Layer 2 of a small transformer language model trained on English Wikipedia (12 layers, counted from 0, width 128).
A neuron adds its activation times its output weights to the MLP's output. To switch it off is to set its activation to zero at one token and run the rest of the model.
A neuron's activation on a vector x is SiLU(gate . x) times (in . x), where the dot is the dot product.

Input weights of the MLP neurons that the questions are about. A number n stands for n times 0.0035.
n33 gate: -23 28 -51 33 -27 -10 61 -4 -4 -16 53 -7 -61 -52 37 -17 5 47 0 -15 36 -10 -51 9 3 -37 16 -2 -29 -7 11 -21 -13 -35 -4 13 -40 42 31 -31 -26 33 2 25 -21 -50 32 25 45 -25 12 -5 -13 13 -47 23 -26 30 -13 -22 8 37 4 -32 -21 5 -52 30 -5 20 -4 15 -38 12 -7 -14 25 -41 1 42 47 59 -24 17 14 -5 -39 -12 47 37 7 -12 -21 -59 17 -36 -23 -24 -33 -19 40 -13 42 -36 -63 -21 -3 -6 -4 -29 10 22 -13 -28 38 17 -8 -14 -71 35 18 22 19 12 -19 -39 -26 -34
n55 gate: 33 3 -34 -7 -14 24 -34 21 -16 -32 0 -45 -20 11 28 -22 -16 -29 21 59 -14 70 -27 -23 -25 23 76 7 -21 15 -45 -34 2 -9 3 -7 29 34 34 -8 -52 7 39 -10 -6 25 25 24 -3 -22 15 -39 -22 -5 1 -10 -9 47 28 -4 -35 6 -5 -38 23 -20 -76 82 13 -64 74 -6 -14 46 11 12 -12 -41 5 5 0 -5 -42 -61 11 -3 -8 7 2 25 -58 13 -53 -95 -1 24 -20 28 -4 11 11 -27 10 -34 -27 -42 9 28 -18 -25 5 -2 28 -18 33 -21 -32 -5 -22 -7 -11 6 72 11 15 -91 44 11
n68 gate: -53 12 22 26 -16 -12 11 -8 -1 -23 -20 -4 83 15 70 24 -35 70 3 13 34 11 57 3 -73 38 18 -34 -50 -24 -4 -4 -7 24 -48 17 57 -29 11 -1 -31 9 7 66 25 24 19 -28 -12 -35 -45 20 5 -8 -35 15 69 -57 -22 48 -20 -20 -36 39 -9 18 -3 41 37 24 -86 41 -2 -40 -15 8 46 22 -14 22 15 -14 10 18 -36 25 -1 -41 -18 -45 22 24 23 -6 53 39 -95 20 -35 15 10 -8 10 30 -22 -10 -27 -12 7 -30 -17 60 -60 1 9 -35 -83 -6 -11 10 12 -39 -13 18 -1 -7 -1 -15
n83 gate: 21 -22 -13 -27 17 20 -44 1 -19 6 -36 47 -38 -46 4 7 -35 1 29 5 -5 -59 12 -64 -26 -32 7 -18 26 36 43 7 25 -49 34 -25 16 -6 33 -25 -1 45 -6 21 -22 -21 5 -31 -11 -77 -16 44 5 23 46 39 40 -23 5 51 44 -28 21 6 -79 -37 1 0 -22 18 -4 -41 -24 32 -4 -8 -12 -65 2 -23 54 22 -27 11 10 34 11 -4 19 -6 -61 -1 75 -25 -12 10 37 -69 -5 -45 -3 21 57 22 -34 -35 2 33 73 -57 -32 -48 33 16 -19 -13 -8 -25 13 -27 -8 -74 41 68 -10 8 -10 -1
n141 gate: -69 -2 -2 25 33 30 29 -29 -36 33 -23 9 28 32 80 23 -4 62 42 -39 57 13 16 21 5 19 9 16 24 3 -21 8 25 2 -32 2 3 -15 -22 8 4 20 32 -23 -46 -34 5 5 -25 -21 10 -1 -11 10 30 -21 -26 10 -31 -20 1 -21 14 17 -8 16 26 -25 -21 -4 36 -11 10 -27 -5 -18 -25 -46 -24 22 23 -50 33 -35 6 2 -31 9 23 63 2 5 -11 13 -30 -41 24 34 -5 28 5 22 6 -23 53 -8 21 25 10 -3 18 -8 17 -45 53 31 -25 32 -68 -20 -21 5 -18 1 11 0 -52 -28
n150 gate: -1 -24 -3 -1 -25 -33 15 14 13 -36 26 -21 -46 -9 -8 14 -8 -2 -2 6 8 -24 16 -6 -69 -7 -2 -21 -19 24 -3 -64 -18 -4 20 -10 -54 -25 -29 34 -30 -9 12 -5 -49 15 -2 0 -51 41 26 1 -20 33 62 4 61 -27 24 -24 -6 16 16 9 -75 -33 4 50 15 9 2 25 29 -13 28 -12 43 -68 7 -1 -22 -14 -6 -5 -6 17 26 -36 17 -33 -42 30 24 -5 10 38 -29 -7 15 -10 -20 40 -4 -20 2 -16 8 4 37 -33 32 19 -23 35 -25 33 25 7 -21 11 -18 36 9 -2 51 -14 -12 30
n159 gate: -71 -48 -54 -9 26 -36 20 33 0 43 21 40 13 -8 19 34 56 -33 -3 7 -14 60 -23 -8 29 42 -13 36 46 -20 14 -2 37 43 -11 28 -21 -46 27 20 -12 37 18 -14 6 8 21 43 -23 55 32 23 -33 60 -7 -17 28 0 13 -32 -20 29 -26 3 -10 46 -2 53 18 -54 -29 27 71 41 18 -20 -27 -10 -12 4 -24 1 19 0 31 4 15 -74 -10 -25 21 33 6 64 -27 -24 7 -2 -29 1 -10 -3 18 -52 -4 -27 34 18 51 1 38 -33 28 7 13 6 -3 -20 -13 -7 21 -23 7 -25 -5 13 15 -25
n198 gate: -31 18 -40 -26 -3 37 -2 -30 -11 -50 -1 -31 9 -32 10 1 13 -74 6 -42 -6 34 -43 -52 -22 13 3 0 -74 -43 11 15 30 30 -22 -26 -25 -67 23 12 34 -13 -6 25 -19 20 -16 -15 34 -18 21 -28 6 75 2 30 -13 -38 9 40 17 -22 -14 -1 -21 -13 15 -33 -4 -2 -21 -95 -63 -23 -35 14 34 -26 11 49 -2 -33 -71 39 44 -11 -1 5 -58 -1 -40 18 -1 16 45 -13 19 6 -3 -44 24 16 7 -74 15 -45 -10 -1 73 53 15 -18 -24 24 -3 -24 14 39 9 36 10 -12 37 -17 -3 -9 24 -19
n33 in: -29 -18 27 15 -51 -81 11 -23 -24 6 -48 -19 15 -20 -29 7 -1 1 -34 -22 -12 -11 -21 21 31 22 -23 4 -25 -41 49 -12 -26 -15 7 -5 -44 37 28 -34 12 -15 73 45 18 10 49 25 -2 -1 -41 -12 17 -2 17 33 -15 18 -15 28 20 -56 20 -45 -46 -32 -12 -48 -59 28 -11 14 18 52 47 14 17 -26 33 37 -12 24 44 -33 46 -31 24 13 -11 0 33 6 21 37 -8 -10 10 47 43 -28 28 43 1 35 -3 5 16 0 8 -11 13 54 6 -4 -40 58 -12 -6 -30 -23 -55 -14 -4 -35 45 40 -29 14
n55 in: -7 -40 25 11 -58 -9 -8 45 -21 -22 14 -38 -36 -29 -25 -12 10 -11 11 40 12 -35 -19 -5 6 60 -22 5 -3 19 38 34 -23 15 33 33 35 15 -11 -15 15 -41 -2 6 -30 58 -28 -27 -38 48 -38 -57 -33 -18 -8 -44 -25 77 -23 -2 34 12 -3 -24 -69 -8 -13 27 -25 -20 43 -30 27 -7 37 -21 34 -38 14 25 -23 64 -21 3 -11 23 -4 37 36 -13 -45 22 -7 3 1 12 19 -5 36 2 -44 13 -3 -14 10 4 -2 40 14 -32 57 -60 23 22 26 -63 -3 10 4 23 16 -15 31 -4 50 8 30 -25
n68 in: 6 29 -16 10 -84 -76 -66 28 -17 -17 -18 -5 29 -45 -5 0 18 -48 -23 -4 10 -39 -31 -7 16 -4 13 38 24 -29 29 6 12 -21 20 -25 -44 -29 -41 2 16 -50 -19 -13 -10 5 23 -57 -1 11 8 -27 -18 54 13 -73 13 -3 17 -6 6 12 -7 6 -24 -66 9 46 49 19 -24 58 -20 -17 1 -63 15 2 30 15 47 29 -13 -10 -15 38 -6 -8 37 34 20 39 -20 -40 52 6 46 -16 -23 55 12 62 5 48 35 -58 -16 -14 70 -5 -8 11 11 53 4 15 23 53 -16 -60 40 -14 2 34 10 41 -8 28
n83 in: -18 -24 18 -20 -37 -22 -58 23 4 -29 -25 -7 46 42 42 -90 2 -27 -26 -19 -25 14 -16 0 -24 50 46 -46 -12 -36 27 -9 -41 -13 -11 0 -36 19 -36 20 10 -51 -11 -7 36 0 -16 19 2 59 -14 -14 32 40 -39 6 30 -41 -63 46 -7 30 -19 27 70 40 0 -42 5 58 -23 32 31 4 -35 45 93 -18 -28 -21 13 3 17 -27 -4 -14 4 4 12 6 34 -56 -38 17 -14 -15 16 43 12 23 -14 -3 87 -29 9 -4 -15 -16 -56 61 73 -7 19 -63 13 29 20 2 -32 49 21 7 14 -16 -7 -35 4 -19
n141 in: -50 2 16 2 16 9 19 0 2 0 -26 -6 -16 45 42 6 13 11 10 -17 38 6 46 -15 49 39 18 17 -10 39 -24 64 32 -16 35 23 -2 -31 -26 -7 -13 29 20 27 -35 -18 17 -18 -37 -18 -7 8 -15 17 60 -1 -40 -17 -14 16 -13 9 16 35 -49 31 4 -6 -38 22 31 -23 -13 -7 47 -22 -6 -21 12 -16 22 -28 -3 15 27 -4 25 -15 32 -10 -26 7 -13 18 -42 -41 28 20 48 12 7 8 35 7 -35 -10 40 54 31 46 24 -5 13 -50 22 29 -11 -7 -30 -12 -30 16 5 -60 21 36 -17 -45
n150 in: -28 20 4 11 11 -27 37 -42 37 -4 18 6 -11 18 -43 21 25 -8 -28 -30 -25 -24 -3 32 14 -10 22 7 36 31 -1 -38 27 10 -22 18 59 -23 13 6 -50 -3 -7 23 -10 8 61 14 -15 8 -3 -21 -4 -2 23 34 -4 -21 55 -13 18 -19 4 5 -26 22 -8 41 -9 85 22 8 15 1 14 -3 -8 26 22 -17 32 -29 1 17 -9 22 7 54 -17 46 -19 -13 11 -25 -27 -4 -4 18 17 29 -31 28 -6 -8 -47 1 10 -6 12 -49 5 -23 -18 -15 -13 -15 -5 32 -12 -24 19 24 -18 26 30 -24 21 12
n159 in: -14 -38 -48 63 -26 -58 14 35 -3 45 -37 19 -21 3 51 21 52 26 -20 6 -57 -26 -39 -3 -15 42 -26 17 15 -16 -5 14 12 -9 -27 41 -3 -27 -4 13 27 -5 29 -11 22 10 6 31 0 54 48 21 50 4 -10 -10 -5 -16 -10 -38 -54 -7 -31 30 0 -16 -65 -13 9 -4 3 17 60 63 6 -14 1 15 44 -3 5 27 0 70 26 23 26 -24 15 -14 21 36 31 39 -13 41 -16 -23 -9 2 30 49 36 8 30 7 29 -33 -3 -11 15 -16 -4 59 5 24 -4 -15 -12 -22 -16 12 28 23 -13 -12 14 -38
n198 in: -35 11 14 -5 5 18 3 -33 55 44 -43 -41 -30 -8 -28 39 -44 10 -8 -14 44 -3 0 -6 31 37 -23 -37 37 42 30 -22 -39 7 2 2 -39 -6 -16 37 -36 14 24 44 7 -20 23 5 -3 10 20 40 -55 -36 11 4 -22 86 -30 -45 -17 3 18 -10 12 9 16 20 -13 -4 32 45 24 -18 2 -46 -3 27 -61 38 16 -10 8 -2 -8 5 27 -18 -13 -1 39 12 7 -30 2 -8 14 33 32 4 -2 -59 -17 21 37 49 53 -25 -33 -7 29 -2 41 94 17 -20 15 -4 -38 20 -35 18 29 14 15 -17 10 -11

Output weights of the MLP neurons that the questions are about. A number n stands for n times 0.0033.
n33: -2 -46 -28 21 33 -66 -4 41 -52 -3 26 55 -17 -30 -16 -22 31 39 23 58 23 -3 -1 -69 -28 6 -28 -10 -14 19 -12 28 14 -12 31 -4 -26 38 11 -11 -33 -7 -13 -14 -33 16 -5 -44 26 7 -43 49 35 -2 12 14 -29 21 5 1 -21 -3 26 -52 17 7 -38 39 -19 25 -30 53 -2 18 40 44 22 -28 -7 -19 -13 -35 18 -3 13 -49 22 41 -6 15 8 -6 6 67 17 -13 -12 43 -78 -34 26 -44 16 10 -4 21 -24 33 -39 5 -13 25 89 49 25 47 23 12 -30 6 7 -59 9 32 20 16 -30 22
n55: 21 11 -35 24 -24 -32 4 40 -18 15 -19 5 -6 -43 28 19 49 46 -24 -29 6 49 33 4 36 -41 -29 34 2 -51 14 18 39 -31 -9 -13 14 -22 -27 24 -27 -12 -5 54 -39 64 -1 14 -23 -20 38 -8 0 -36 46 -13 34 18 -8 3 28 -24 53 32 -32 -20 4 31 -7 -7 -36 -14 -17 5 46 16 26 1 -16 -4 -32 56 30 -28 55 42 -9 -63 6 -50 0 -11 38 -15 -34 -34 3 3 2 6 32 -36 11 5 -67 35 -10 -25 -16 -14 -17 -37 -59 36 34 -33 -10 -24 -11 4 -22 6 16 -14 22 -13 -23 -3
n68: 10 5 -28 53 22 -43 -24 -12 40 5 17 19 -27 3 66 11 -12 -7 28 -18 32 -11 -24 4 -7 -28 27 46 4 -48 15 6 -42 -47 33 28 -7 -1 -38 41 30 -65 -5 17 8 69 -10 -45 22 22 52 -1 34 22 31 -25 51 17 11 35 19 26 -5 -5 -48 -62 34 47 -49 75 -59 -27 -16 -11 -56 13 0 -15 10 17 -4 -22 -4 -20 5 -19 -2 -34 38 28 -13 47 -38 1 22 -4 16 40 -33 58 24 27 19 46 24 -29 -2 5 42 -72 -20 20 21 36 21 -36 31 34 23 -4 -14 -6 33 -6 15 2 7 44
n83: -26 25 61 -10 20 -43 -42 21 -45 -10 -62 -12 15 -34 9 7 14 -19 7 -22 -17 -87 -7 -27 -6 32 47 -27 -4 19 -25 18 -23 -24 3 -6 52 -48 39 31 -1 6 -48 6 48 -9 -39 3 30 12 -32 -3 32 18 -35 -15 -2 -11 57 -3 -24 2 1 17 15 -48 16 3 13 16 13 -30 51 -19 -28 93 -2 0 11 -12 -4 5 -33 14 -14 -8 2 -2 -19 37 70 -56 25 5 26 -20 -9 36 21 5 33 25 38 6 22 25 -8 -20 -17 31 27 -30 4 -52 31 6 -8 0 6 18 18 35 -39 -13 6 -25 27 5
n141: -23 -2 22 51 18 57 20 32 -16 10 -15 -3 -25 18 -33 -40 6 -15 -4 21 28 10 56 -50 21 27 27 -43 -29 45 -8 38 5 -31 47 -22 50 3 -41 47 -18 24 32 35 -39 -57 -14 7 -22 -36 -53 7 17 20 28 17 -2 -31 -6 49 -31 -4 -29 7 -46 27 17 -10 -42 14 81 24 -8 56 59 -6 -2 -11 -37 40 -19 5 -36 28 35 -14 -4 -22 5 36 38 13 -23 -1 -24 5 9 62 4 0 -35 -13 -10 16 -27 21 5 57 18 -31 25 10 73 -2 62 28 43 -7 10 2 0 -55 45 -45 26 11 -36 -21
n150: 10 13 19 5 9 2 36 27 -8 -3 20 -14 19 34 12 4 6 -14 33 27 17 -3 2 -21 -8 4 1 -20 18 30 -21 60 -15 1 -67 -26 -36 7 56 -40 -7 18 10 66 33 36 20 -3 35 -10 -24 32 26 5 27 -9 32 56 49 -27 -23 -9 -26 -10 44 12 -42 -7 -35 23 15 38 15 11 14 13 41 -7 -9 -48 30 7 -7 -49 11 -7 -51 23 -19 48 -32 22 24 12 26 -33 27 -5 5 -13 34 -31 -20 -19 -12 22 32 -1 -36 -15 -19 -39 5 -47 -4 29 -4 18 24 -9 1 -34 18 34 -23 7 -12 -25
n159: 33 -6 -43 23 -15 -20 -22 -21 52 -8 -5 -6 -39 35 43 10 6 -4 8 39 2 -6 -25 22 -23 -10 19 17 -55 -4 -22 34 -44 -10 -24 5 17 -31 24 -12 17 -46 8 -25 8 53 -16 -57 51 8 -33 25 -22 8 -13 50 17 15 -20 12 -47 10 -30 -32 -15 -31 13 38 21 -20 21 -15 5 38 -20 5 7 44 -9 27 13 21 -4 -14 -8 36 79 34 37 -37 -28 -25 15 -1 -77 17 13 2 22 -4 -6 -1 -33 -28 13 -22 32 -21 -2 29 -32 -27 -15 -36 25 51 -21 56 -23 -8 21 28 -19 10 -29 -13 -7 -39
n198: 33 -12 40 12 3 -13 17 9 1 2 -38 13 6 -18 32 16 -25 60 30 10 -35 -22 47 -23 26 3 -35 39 40 59 -4 -44 -22 -21 2 9 -47 27 27 -25 32 -6 27 -5 -8 29 20 0 19 1 -30 -9 -61 -38 -60 2 -26 23 29 -29 67 48 49 -12 26 27 23 41 7 -1 13 21 57 -15 37 -4 10 33 -39 -4 -17 64 95 12 8 -32 32 49 29 -51 27 -3 -26 -27 -58 -1 43 -17 49 60 -35 12 44 -3 -30 -1 1 -10 -10 -52 -23 6 -2 -17 0 -21 -5 13 17 36 27 5 -18 59 -12 -11 -2 9

Each question names a token from some text and the token that comes next. It shows the vector x that enters the MLP there. A number n stands for n times 0.022.

Then comes g, the gradient of the next token's log-probability with respect to the MLP's output, scaled to length 1. A neuron's effect is roughly proportional to its activation times (output weights . g). A number n stands for n times 0.0037.

" full", then " list"
x: 26 -9 -51 -9 -4 47 -19 2 -21 7 -1 -8 9 -16 -1 -24 -48 -10 4 1 -22 -20 -5 -14 -2 -27 -10 -8 -53 4 -38 23 17 13 -46 20 21 -1 18 -11 -6 -2 18 2 -28 9 7 16 -30 -16 5 -1 27 -6 -17 -7 -24 10 29 64 -13 12 -28 1 49 2 -22 -28 -1 -25 -2 26 9 16 46 -9 -8 12 2 5 -9 14 -28 -20 7 -26 -21 18 -3 -18 47 18 -24 -3 8 -19 -9 28 -17 -3 27 61 9 -10 1 -15 19 -32 26 21 -64 7 4 -39 21 44 -36 -10 -37 -9 -37 -2 19 -33 2 -1 33 -16
g: -1 6 -25 -8 30 -9 -14 -12 19 28 -1 41 18 26 -1 -17 8 -34 -2 -62 -5 18 15 -50 -64 -1 -9 -17 18 -20 -14 -46 46 -29 3 4 10 33 2 -13 -25 2 30 16 4 -13 -7 6 -1 -32 -44 -67 14 53 -47 19 43 -2 -11 21 3 -1 -9 -3 0 -21 -7 11 33 -15 -21 -6 -11 -13 -32 -12 -6 -8 5 -14 21 13 -38 34 8 6 -7 3 9 -28 2 25 2 -7 -10 43 -44 8 16 -9 -24 8 -6 26 -27 40 -7 -37 -34 -7 11 19 -6 -12 -17 -14 7 17 27 68 18 30 4 -1 -37 1 -15 5
Which neuron, switched off, raises the next token's probability most? n150

" 4", then "."
x: 10 -7 -13 7 12 7 43 16 -9 -9 7 -29 -10 -13 5 -35 19 -61 -3 -8 -7 -10 29 23 -6 -5 -8 -17 1 54 19 22 -17 19 -21 21 -40 -31 19 78 2 14 35 24 -2 21 18 -14 -6 -1 -15 -15 -46 29 -16 21 -23 26 11 -6 -1 -2 21 32 26 4 34 -9 4 31 15 8 -1 -15 29 -44 11 -15 -20 12 19 -6 1 4 19 -15 7 0 26 -5 15 -31 -30 13 13 -4 -6 -7 -32 -27 -21 13 -18 38 -18 -39 -13 49 8 -10 -12 -31 14 -7 -14 19 -16 56 -1 -8 -24 -7 -1 -19 40 -16 6 -41
g: 43 -28 -21 -14 -8 30 -37 6 23 17 -33 -1 -1 -6 -43 -33 -24 5 -10 -16 1 0 26 -5 29 -14 63 3 -10 -3 3 -10 5 -3 0 14 -1 17 2 -17 34 -15 27 19 -25 6 -1 -33 -5 17 2 -3 -9 23 -19 11 -19 26 -22 -17 -4 -10 19 13 -7 -5 -26 -29 -19 10 29 38 -14 2 48 -7 -11 27 26 -57 -41 -22 -40 4 31 -60 -6 40 -24 -18 44 24 -25 -15 12 -41 12 -37 -1 20 -19 0 1 30 -2 -6 8 23 -34 -18 18 10 -24 -1 -14 -60 67 -13 23 -19 21 -17 32 -4 13 16 -17 -31
Switching off which neuron hurts the next token most? n141

" Mc", then "L"
x: 17 14 10 17 3 33 16 5 0 6 -13 -56 -27 53 11 -45 -5 -4 22 9 -10 -27 55 -9 -19 22 17 -9 -43 27 33 13 38 32 6 -22 27 -33 16 9 -4 10 27 4 14 20 2 6 3 7 -69 18 11 -44 -10 19 15 -12 -53 5 -45 -14 16 13 29 24 9 -7 7 2 -7 74 -1 -8 -15 -4 32 8 -39 1 6 -9 0 7 31 -14 -17 17 -18 3 14 -34 5 15 -35 24 -13 -26 26 -32 4 -9 -12 29 -29 13 -1 -6 40 -8 -27 -1 -10 6 4 2 -30 2 -30 -4 -30 -24 -1 -12 38 1 -5 -35
g: 9 -12 33 14 12 -20 21 -43 -18 8 22 11 15 20 0 16 9 3 16 -9 -6 41 -18 0 -38 7 -18 -23 21 19 -20 1 12 38 14 -16 13 -3 17 -65 24 -46 -14 -10 29 18 -11 9 -8 -5 15 30 45 1 -12 11 -6 22 -30 5 -38 -37 -1 -14 18 24 -37 2 -6 4 -9 -9 -5 11 17 -11 70 -61 -25 50 16 2 27 -25 -51 6 -40 -10 16 -11 16 18 34 2 13 9 -10 -21 12 22 35 -9 -24 -8 -9 8 18 35 2 4 21 -37 30 17 -23 20 38 -19 -33 14 46 12 31 -45 17 -17 29 3
Switching off which neuron hurts the next token most? n68

" mo", then "ve"
x: 34 19 -32 -5 -5 10 19 40 -12 -24 3 -31 35 -24 -7 15 3 -1 -3 21 36 -39 16 10 -2 6 -4 12 4 7 -25 23 24 -7 -24 -48 18 -3 -13 6 15 -13 3 -11 14 40 -5 -21 31 17 -11 -16 37 12 13 21 13 35 -11 -11 48 11 -33 -21 40 -1 -2 11 22 7 7 14 10 31 18 7 13 21 -16 -12 40 35 20 30 44 -31 -2 -11 -6 -32 -12 36 -45 32 15 0 -23 22 -11 -16 -4 45 17 9 3 -23 12 -31 -16 -20 10 24 -1 -1 -14 6 -21 5 -17 0 42 -1 40 -20 27 9 -38 -67
g: 1 -5 -16 9 8 23 -51 -18 26 7 29 24 35 -3 20 11 -5 -20 -17 -13 -18 21 15 -11 46 -17 2 23 -10 -2 -7 -9 -71 -8 -35 12 28 -26 1 -5 -23 -25 -35 8 11 5 -1 -26 -27 11 35 -12 13 -28 19 -6 -12 23 21 12 -16 52 -2 4 -44 -27 22 3 -63 34 -56 13 1 -4 -17 15 2 20 -28 -7 7 -19 -32 -11 5 32 18 -12 40 -4 38 34 10 -17 19 -10 -12 34 36 -2 -24 38 20 10 17 -5 -3 -41 32 -22 -8 18 -22 -33 45 -11 5 2 -16 -34 -32 -2 43 6 -34 -25 -21 15
Switching off which neuron hurts the next token most? n68

" |", then "\n"
x: 53 -3 7 2 0 23 24 41 20 -45 18 14 -6 -2 -12 -35 -13 -26 4 7 12 -9 43 18 -1 -13 20 18 -9 23 -1 0 18 -41 -33 4 34 18 7 32 19 -19 -26 27 -10 42 10 -8 29 -14 -24 -28 -55 -6 9 6 -12 44 4 -9 24 8 -10 7 7 -9 12 -12 30 20 21 2 -3 5 8 -57 35 -4 -16 -13 -11 -4 -32 -11 26 -17 9 -9 26 -21 10 -8 -17 -11 -33 2 -11 41 -19 -17 -19 -59 -39 4 -6 11 -8 8 -5 23 -9 -18 -22 3 54 24 6 -2 -5 -17 -34 45 -28 -10 -2 14 0 3
g: 9 -24 -23 -6 -23 94 -14 20 48 -26 10 9 9 -1 49 7 48 10 33 36 5 -14 24 -8 -19 6 26 7 48 -3 -15 5 -2 -30 -49 2 -45 -13 0 4 -25 -10 -25 -25 -31 0 14 -3 -2 -1 -23 -34 -2 28 -9 27 4 4 -46 16 -29 -30 -45 -26 2 -7 35 -11 9 -11 8 -1 -15 14 -7 -16 -2 19 16 -10 19 -14 15 7 -17 14 15 31 -1 19 -12 -41 39 25 -22 -7 28 -14 -37 -20 -22 -18 1 7 2 -24 67 27 9 1 22 19 11 -35 -4 17 -2 0 10 -63 -9 -2 -27 2 10 26 12 5
Switching off which neuron hurts the next token most? n159

" program", then "s"
x: 40 -3 -1 -1 24 33 -22 50 6 6 75 7 -36 6 -3 4 3 12 6 -7 -1 -11 -18 -5 -47 -20 23 -13 -24 -42 -11 -3 14 -17 -12 39 12 30 16 21 -6 -17 -9 1 -2 12 -2 -18 26 -3 -31 9 -15 26 -6 -52 -4 27 10 15 28 17 28 -7 -5 -1 -4 -12 -8 -9 29 17 -40 6 -20 16 12 -2 15 -21 -46 76 9 -6 0 -32 -22 14 38 -12 8 20 -18 -9 -5 17 25 21 -13 26 -39 41 46 26 18 -7 -33 -51 7 -3 -1 32 -15 -15 1 -31 2 -19 -26 6 18 -24 -10 -30 22 -25 7 -38
g: 9 -6 7 -38 9 -20 -20 -10 -52 6 -8 34 26 22 27 -13 -14 -21 -11 -66 -2 0 9 1 -4 51 -3 4 38 30 -3 -10 13 -16 -4 1 10 -27 -14 19 30 -40 -8 7 16 -3 -14 13 -6 44 0 17 -12 36 8 19 -20 7 -10 -51 -17 20 -3 1 18 9 26 18 29 0 34 -1 -1 -13 7 -15 -41 29 -10 -9 12 14 -54 -54 -6 2 7 38 5 -24 33 42 12 26 21 -1 -42 -13 0 -34 -38 24 6 -12 1 -2 26 -19 -11 71 -1 -22 9 5 -16 36 19 6 12 7 54 6 -16 -9 5 2 -67 -10
Which neuron, switched off, raises the next token's probability most? n55

" C", then "our"
x: 32 -14 32 -13 45 -18 -12 26 20 15 -5 -49 -14 -2 -16 15 -6 -6 33 8 -37 -10 37 -2 22 23 26 -4 18 -12 22 42 10 -3 -24 -10 29 42 6 18 19 -1 -9 9 7 12 -1 -15 10 24 2 1 13 -81 13 11 -31 9 -12 -9 -8 -10 16 7 25 -17 10 12 7 2 0 50 -32 17 -2 -33 -5 -6 -12 -35 10 -4 5 43 59 -31 -2 -7 -49 33 -7 -9 -43 1 -12 28 -4 -10 -10 -21 -15 -16 -11 2 -10 -40 -22 13 -18 -16 4 -9 -11 -5 25 9 -16 41 -22 1 -18 33 48 -37 24 14 24 -1
g: -11 7 -10 -2 35 6 -14 6 26 5 8 54 -1 7 34 -9 18 11 -32 -30 44 37 -26 -43 -24 9 2 -16 -1 1 2 8 -18 0 -6 3 30 -37 -41 11 13 0 -6 -18 37 1 -21 28 -7 -20 -17 -5 32 23 3 27 -1 2 -22 -3 -43 -15 -3 58 29 2 -29 14 6 25 13 14 24 -3 2 -25 -11 15 26 -10 43 2 -23 -43 2 -22 -20 -36 10 -50 18 43 45 19 -36 -31 -10 8 -6 -12 -16 34 -6 45 26 -4 31 27 -23 8 -5 -40 -42 13 22 -3 8 39 44 -40 -1 -11 11 -51 6 -20 10 -12
Switching off which neuron hurts the next token most? n198

" Du", then "lu"
x: 27 22 -12 -4 39 26 6 -12 21 1 -2 -28 11 20 -23 5 5 -35 7 -21 0 -38 -6 -14 22 -25 34 -10 3 4 31 23 11 -2 16 -14 4 -42 -6 26 -9 18 -6 23 -35 30 -25 15 -8 -3 -33 17 5 -27 -12 -26 0 -20 10 -30 59 -22 -13 15 45 6 -3 9 -24 -28 -17 53 -20 3 -11 -31 11 -12 -16 -42 19 14 -5 30 13 -8 16 -25 -15 -21 -22 -18 -24 14 -26 11 -4 -11 32 -45 43 -38 39 -27 -36 -13 -12 2 -11 -14 -22 -15 -7 -1 2 -14 -4 -11 -49 -20 3 -1 19 -26 -1 40 -10 -28
g: 20 29 17 -2 -14 -53 0 -3 17 17 63 20 -77 2 -56 -3 -22 -6 37 -11 2 15 -1 58 -15 4 0 -26 -14 -12 11 48 24 -34 -9 45 -31 -22 13 5 -23 3 -7 38 22 6 -10 -38 36 55 2 21 1 7 31 -4 19 -9 13 -6 -13 -8 15 22 -4 -59 -24 -37 -5 -13 5 -9 9 -2 -18 -25 -8 -14 3 5 4 -1 7 -41 -1 -8 0 -30 -39 -8 -3 23 -46 -24 1 -32 10 -44 -16 -7 -3 -13 29 -3 7 -13 -45 -15 -27 8 0 14 8 -25 3 21 -19 -17 -4 25 -41 28 3 -18 16 -6 -10 -1
Switching off which neuron hurts the next token most? n141

"2", then "50"
x: 19 17 5 0 12 6 -14 -9 -24 -23 8 5 -5 22 -8 4 -12 -35 -3 19 11 -9 22 -4 -20 2 1 13 5 46 37 0 -24 17 -60 -7 -25 -31 13 74 14 18 9 28 -6 -5 7 -27 20 -18 -23 9 -32 24 10 55 -16 24 39 -2 3 18 36 14 10 19 20 -4 -2 35 29 25 15 6 -2 45 17 -28 -6 -23 -4 13 24 30 11 -11 1 2 16 -28 -10 -1 -33 0 13 -11 3 8 -25 -6 13 2 -36 3 -11 -59 -9 65 -12 -26 -8 4 30 -29 -17 14 14 54 10 -27 1 44 -16 -44 -10 -3 -11 -25
g: -1 19 -18 -13 -41 -5 -2 -17 -7 -4 34 -19 39 -26 20 -1 -3 21 9 8 9 7 12 8 -27 0 7 34 26 20 43 30 3 -9 -19 23 -24 -1 34 45 55 21 23 -31 58 8 30 6 32 -34 -52 2 18 37 30 29 20 -3 13 -29 18 -38 -25 -22 4 25 2 7 -1 31 47 -9 -10 -2 14 2 12 -10 -22 18 26 6 6 17 5 -16 -7 8 0 9 -23 -8 -10 -29 -17 -30 -22 -54 1 38 -24 12 6 37 1 -3 38 27 0 -12 -7 -15 -31 -24 23 -31 10 10 -14 70 -19 -2 -17 -4 -33 -55 7 -21
Switching off which neuron hurts the next token most? n150

"f", then "kin"
x: -7 34 -7 0 43 -2 2 20 -40 -25 18 16 11 5 -13 11 29 13 1 20 -34 -12 86 -6 16 16 11 -28 -10 1 30 33 2 -1 8 37 30 44 1 7 19 32 9 0 -11 -7 -17 -23 -25 -3 -11 15 -20 -21 -13 18 6 42 12 -3 -16 26 -56 27 33 -3 1 7 -21 19 3 18 -8 -13 25 -9 -3 20 -47 -44 30 24 -12 16 14 -34 -13 -7 -9 18 7 -12 -1 21 17 -17 -9 -4 2 24 -13 29 -44 -22 18 -11 0 -7 0 -3 -1 -15 19 -3 39 17 -8 43 -1 -48 -18 -4 18 -75 -9 20 -15 3
g: 16 56 -23 -2 1 -72 28 7 -12 11 34 10 4 20 -28 -19 16 15 20 -2 -12 -16 11 -9 8 18 31 5 -37 26 -12 11 16 10 13 -8 -32 -7 13 -6 -11 -49 -23 11 -4 5 78 44 -4 3 -30 -17 -11 11 -6 29 -23 18 36 26 -32 -6 24 -10 -3 6 16 17 -9 19 -65 -14 -1 -41 -1 -12 -21 -22 7 -7 32 -18 -20 -18 24 -29 17 3 -11 21 42 2 -23 1 -11 -11 31 25 6 -13 23 18 2 4 16 13 -25 -18 -38 65 10 35 28 55 9 -36 -6 -17 6 7 -21 26 -24 28 -5 -5 20 -12
Which neuron, switched off, raises the next token's probability most? n141